Layer 10 of a small transformer language model trained on English Wikipedia (15 layers, counted from 0, width 128). Numbers have three digits each and are written without spaces.
Take only the direct path to the model's output, skipping the later layers: a vector added to the residual stream pushes a token's score in proportion to its dot product with that token's output vector.

Output vectors of the tokens that the questions are about. A number n stands for (n - 500) times 0.0025.
" Rep": 334657505410371541559638528409614606322640312501508558481452571433529566342434597341687506547491493420325651440483519643521474377499560545482583518531491511496464573478597477520639589449450551494419684440508695307367525468542517392615612691496490512416650400591306692461441313602215543433422511502442481524533517419603532554566546544510496419426491543637469511525428453515587339412370
"ory": 463534427660701394471365393501502583483486441518687505529475570526526343431400533356456497555330279485386492434454413493695552436399431594477475362537359489447564436522444791593505553239574587324582711317323485667358880765536458595548444572551564652775982465504489475485320516421451334528815432584701532463717425417391587322553565695516480460696400080522582416510370430363490461500313
"eral": 225574391549520335748653384463413620408414379541470565162571415429429543396426420653586517498504347277523512347808591731974640463390387322469483444632361525529664457461574471455562487486425345254643692376382657659458528656722522416275654490513548591635478512662657433438509284476420580463589417559588504333568800595420501626252513789483619546637420486449502473269303602508534323521345
"ith": 439541466731466361430382388565566453348555346581503670512486532561688518190544377510600420599481646594582647642369449450895512475496274405485356435549401517345433395495434599607439463704407330553465522574481684424563815728405387433356546466397430496641465374567374318464296603308421244543736354540643688348558549509444671606673478323499465463645526516465499643517493630437397560500646
"ru": 498483534459420514546363464582514546692387411578263447382619442435636447544513498465578553647506420371387630455439475596821586491423331513494519301491324546440589575495432550596671581505914411366501769377434599643381585660431501488417450495370693584430462613524616526604414495436510488397566558593585397595580560554223559301504505393389525652442437329504186728417527491471475383538434
"se": 751507252377649410570412326569518507552555726558512484556647640488522441468550698326576447597315328362628524600504338388605446582550332392483429417307398645668771500566718567651436566441750552523252555500484303654271756509261462593578456740447415447645512658507275540528500421575532370555426403380382370661590706450740500490728539474485483300564349246472284432420537488587395471540334
"end": 716454582490449591459621586619635224504419374353584326615449554435441543342500700385418517314487471434436571270361451683779567507354465486473403493493742430431548489503531481487623757586577574559441664557514228440315669630636331499522486390410493553444435481631499453523540528442527569478629418620572377367611550356669431399551386661465502436506524528502344381552467433605316563651605
"ium": 326600400399447504559413530500610479379455563403636238453413790432671375608596622478667487402423195593503506429544346566789394390432357295497634531456464630533456599407634541593714305378669539512478557547586709728439591470427460232699527399199651399650475570571423445733616488379131422597563408451694620525574609524482570381516254678465565458639469454583353459500419689473407497417416
"ines": 376501553561346469412539270407571545250494570605266737457451529565765538573482774479615456335344256439429758530550308551842488267501633433483522369398623555365611304339451608501717398673341530476413301351665600501697528457607501287668545552516472581575502498697460575540480417439538265392679337428501501371813510383412480406575410671466656243644591527593362525545438639400463526550649
"ight": 668470508538588690566495326482590411410607584389443723549454561620585399404457719599397396311511522547343633393584495282683537485581399620420380355737438530472603542563627588435345489695433570479310416478657441562529617577680289289563554397445681523675430295639426385515553559339445248345725554747585302403414583660252552440508429435425443492611538492519592623473411750306417394249556
" with": 488545612564586534501432476547644576581487513453501531643452460499588468527710388491400489474554512532492379602393605499451415324499633372500456501521401479390477448478573460447425503553594419453622344463504533708587510431547518516511521447511562517598448370451526419591405487420401633574465611603389512430589584528318506599398491617392588405670371506485466567456471472545373564439419
"ace": 481491545501479629630748556373536372478547519509432359669763578667628501285473399287552488407550506470442569611667372290739451380616298526452432519639321627648479540542518625446629648494311336606568649472470381416435700466336233433641498616523712546599546573780377427505400466487347233541506297701369374381733501564490390455367237658544498516509390218603544642392508635305501504540566
"P": 479448479542354563419450340394545562429574305539554465513411449250581396584500549557588459485389515444626379392521403610561510630414599413448399560556567668468388571523446557506536438437525592422609475521452624428447360551710448471798508615569591542413628561643499364363491501432520575545455351532501483493676528395568543522587550385541441294526448536583496626327513565558448578500419
"ear": 552462480701468696742665404507491444554518596394592560434575488436590621440445406470447539573581471532272623521550543604735723507501215612455362514606326395380667502457498476469392632473467458354519453584584417374628704630579349435569509411574488592502362501672555406398359398372561706688619359566628532270431567318189311495313412526501510532546320410603277601538482604644364392644458

Each question shows what one neuron of this layer's MLP adds at an activation of 1. A number n stands for (n - 500) times 0.0014.

n194: 347560437557641275375392599460459438554291486384396500458455481712479609211442546511456429388512436535395383366580543687514514434553602500470627494718541594367576552509585460639590328485379519500658314531587578536515523482563587520494539572500478574336503433503602400290494335568561647539587443350503423396459574506674635589376484518517511649578461664587486434535518659302535579587405
Pushed up most: "eral"

n35: 351624758551448400651592380580584344509503402495577508440432542546610494602444471547435432691576694425373534547495550445422464451602446525510313352514564503596528470528433378621437525467455577464462486622497467389436333567573464445477558437506551490531376392705532484540396552334398539554690707528429608706357540543325640423374626563478405471615639385401559422431429437587491591423426
Pushed up most: "ight"

n185: 445424538459539530523660601420424478526430536405411539489383576476409616528481383471562506509585525388541362497429597639513486339656440414503543597360511520575418381451594488559408388656497588735465751481553600248545665587521567406423572549429495553554552497525408455540526683438366635460467659598431416368514460535301516511603548382453560264514398590602573361575503655610359345519432
Which two tokens does it push up most, strongest first? " Rep", "ith"

n354: 422399455509530552500312497476503518468414521568570543585341477195391605692568487456563453766463568500551377389364500377382421798651614445450698439374463444342522433588545539463544478614547518436297362500672598566528527528413601531497524645343689483598549516506503423620541476684358484400585698342533489473341572421452509432401260503470548342506521469336431350709623567606632454530641
Pushed up most: "ium"

n4: 451411374377453531376481334599532431508445492528497571468631465585521429513450625355626524566489503474472638574565316520414497611586593505634440542495550521458569461454406464342646497571342465659608621399257534476447433516585316453538518562449525488413487642529596515429546673503600324583490664378565459446436524571428444389460517595375573382407614497707400599661459474628509507434492
Pushed down most: " with"

n434: 464410433420503357441450525508497380551520365569413492480481528644531611530573543406480450385386673497454513640454544561596392455500596514468395393494445464601492511602420477567486657508539524573615418532492530621415678339497552582318518573550505648539639370424622432282486413465624594567601520633283587622442329605497420463313488480693422617472630497431476628247593612608421554405564
Pushed down most: "ium"

n157: 515220463328414607436497529507468399436850680674380414723416429355415547617396500615426521493402282436419503607612641473657544422503650442560435336574428626329465572411530251384578476507756507610475344415361424390538571546464524448709427418334480520336541547561600556447620686633250416581342518294493431483556613604576634500585673414308561530443370510701385489410355552700641656730631
Pushed down most: "ory"

n306: 579385706487478462509494574325556648617416527401530602432403510505508627478377439495531585627399530476484487580440514316458604443356406217564555416608522405462609437457519581522568659522489423676306312611489630557616476578659555486497349429518479531233615523429446458460559470595509349373398535553645571578379486411579395444647398594511514626600617573461425399494526538374442484591455
Pushed down most: "ace"

n299: 575516349739458436553443524364486678706479497450438494372625704456369675475564458643703500521610563478500451357391472544517599412470633282359524512611719465364595542485494464477477569400434519407628551489609474591443605486309543602383634359549409662400633593416562541459404523345470491517491358411576482506584468391512345315511534409542483565473495523449472370417503630477509368602526
Pushed down most: "ight"

n160: 347390420535429721694650366555493604587480350635519816290446363674417716558453452512533560636336484539614553347494545395504561497478607267496500360657390575391628210574657334523467507578612494542367419417585477346373519358663348581350425557576559503473539418696308459607424506621483507586426679366448494333385473473555506407552475544574366620480550516439614652432490442335511625491689
Pushed down most: "ium"

n335: 562486328689531427484453510401424342458679586570606444574515406488551617578413368488506564549538437589528539434472656479449556342328435388464321266526500465717481640345646520535523450403570506391487569669626366387381445595598456488542398258366503571539478592698322506555659372433589487589478526538349688330649261584302527518357449600559657402688470642500476445475609599700548406666545
Pushed up most: "ear"

n345: 607480460588580586560402561493498551493486687496395471525535653493353470543500586547445447526349577584586442407431433530461413474430502496643488483588651475594370542519456604647507341511440437509448446544430658560523544447428480520507526533483478459481433514507523563484578471608507559539473540452430492384493369607531347519339395488363356579437533543409471481608630502571498526676452
Pushed down most: "eral"

n243: 396574616610340425791565461409533584609424394442594409649505414382417531602533585431503404537516441279402394549431476530566487286406556473391682523547398443578429615506500506407481448492382474551452484571573538522503463355497546452445583592414570518397706363471304528486503511739596514387543685555434478503409406492591547655477658522462479387570625606510392492462658524612542480471390
Pushed up most: " Rep"

n131: 405335579617456559491531532403611598457297659443256475594614479609415512519544388548548528520517556500587612453497533559542522385575604497526428594657408714522607332563487573613594522503455532296605461511584575534553532353487628492320428563628307505566519315442445631474313431455395689511450601477557566465477304341459524575439597353334516489604513368463603593402546389424540400417497
Pushed up most: " with"

n321: 422434536510536389290521516404527526457456539551471367476521436600561432687573497520537658516537455546500467364541351535500482430480579497597497373487586532625503752619475590468443656497596445347593395461550615446516424293450547448586420411584626351457453638526650430489543443489528381511573685537419639327412380486547525553512676459534402495508596442365398323505648516596633488551409
Pushed up most: "P"

n451: 503541392737371457586477569532506429413334586480445325414650459607674307566568589566538568485345691491537467480471370564672540515369509457453542366426520450566371529551652467524470363610400339290552433741276448467529528500530572535482353485593458505408520451537563536539385624590609330494578385617547701531385603521506326555508497458463640671527575594408503365538604422476420443623385
Pushed up most: "ith"

n391: 627466461745531491311611503304537478439491600473497497384519386572609438416409452556523653447348599371445408525489562255381587433579658326585550669401455440315557492547557538477503670344592600346429401525557466517534585411553615705402443535497421540657595434349588527448350441394592497595433620520461590478451578415417593538492653582573486436558647366521431635534578441354385567432379
Which three tokens does it push up most, strongest first? "ory", " with", "se"

n462: 660522535532465524503270591525485485588508515349585498477473531539385469500312715450392374521566576604520510593537633447485512337587451410494450331632523467493464570534461532474660477523467495415405588576566570456538581543364480683711449389650471417327527566607440512510464600422571457569330469480621468563398467281428495500529557404592381531453449462443395524508505510691517417493500
Pushed down most: "eral"

n48: 390510442474491663467515387696662411427420544574523403409486461598696423521503139472491509673548698365376534657355397418538628460449582632439485522330435533559324292482480509551533533530563359482454630457476255385408425706486562544624610403459708506536591590430494591527380535465419434379459561533579390623587569414401434469567500476573576565463597530398405549512518383602425722614455
Pushed up most: "ru"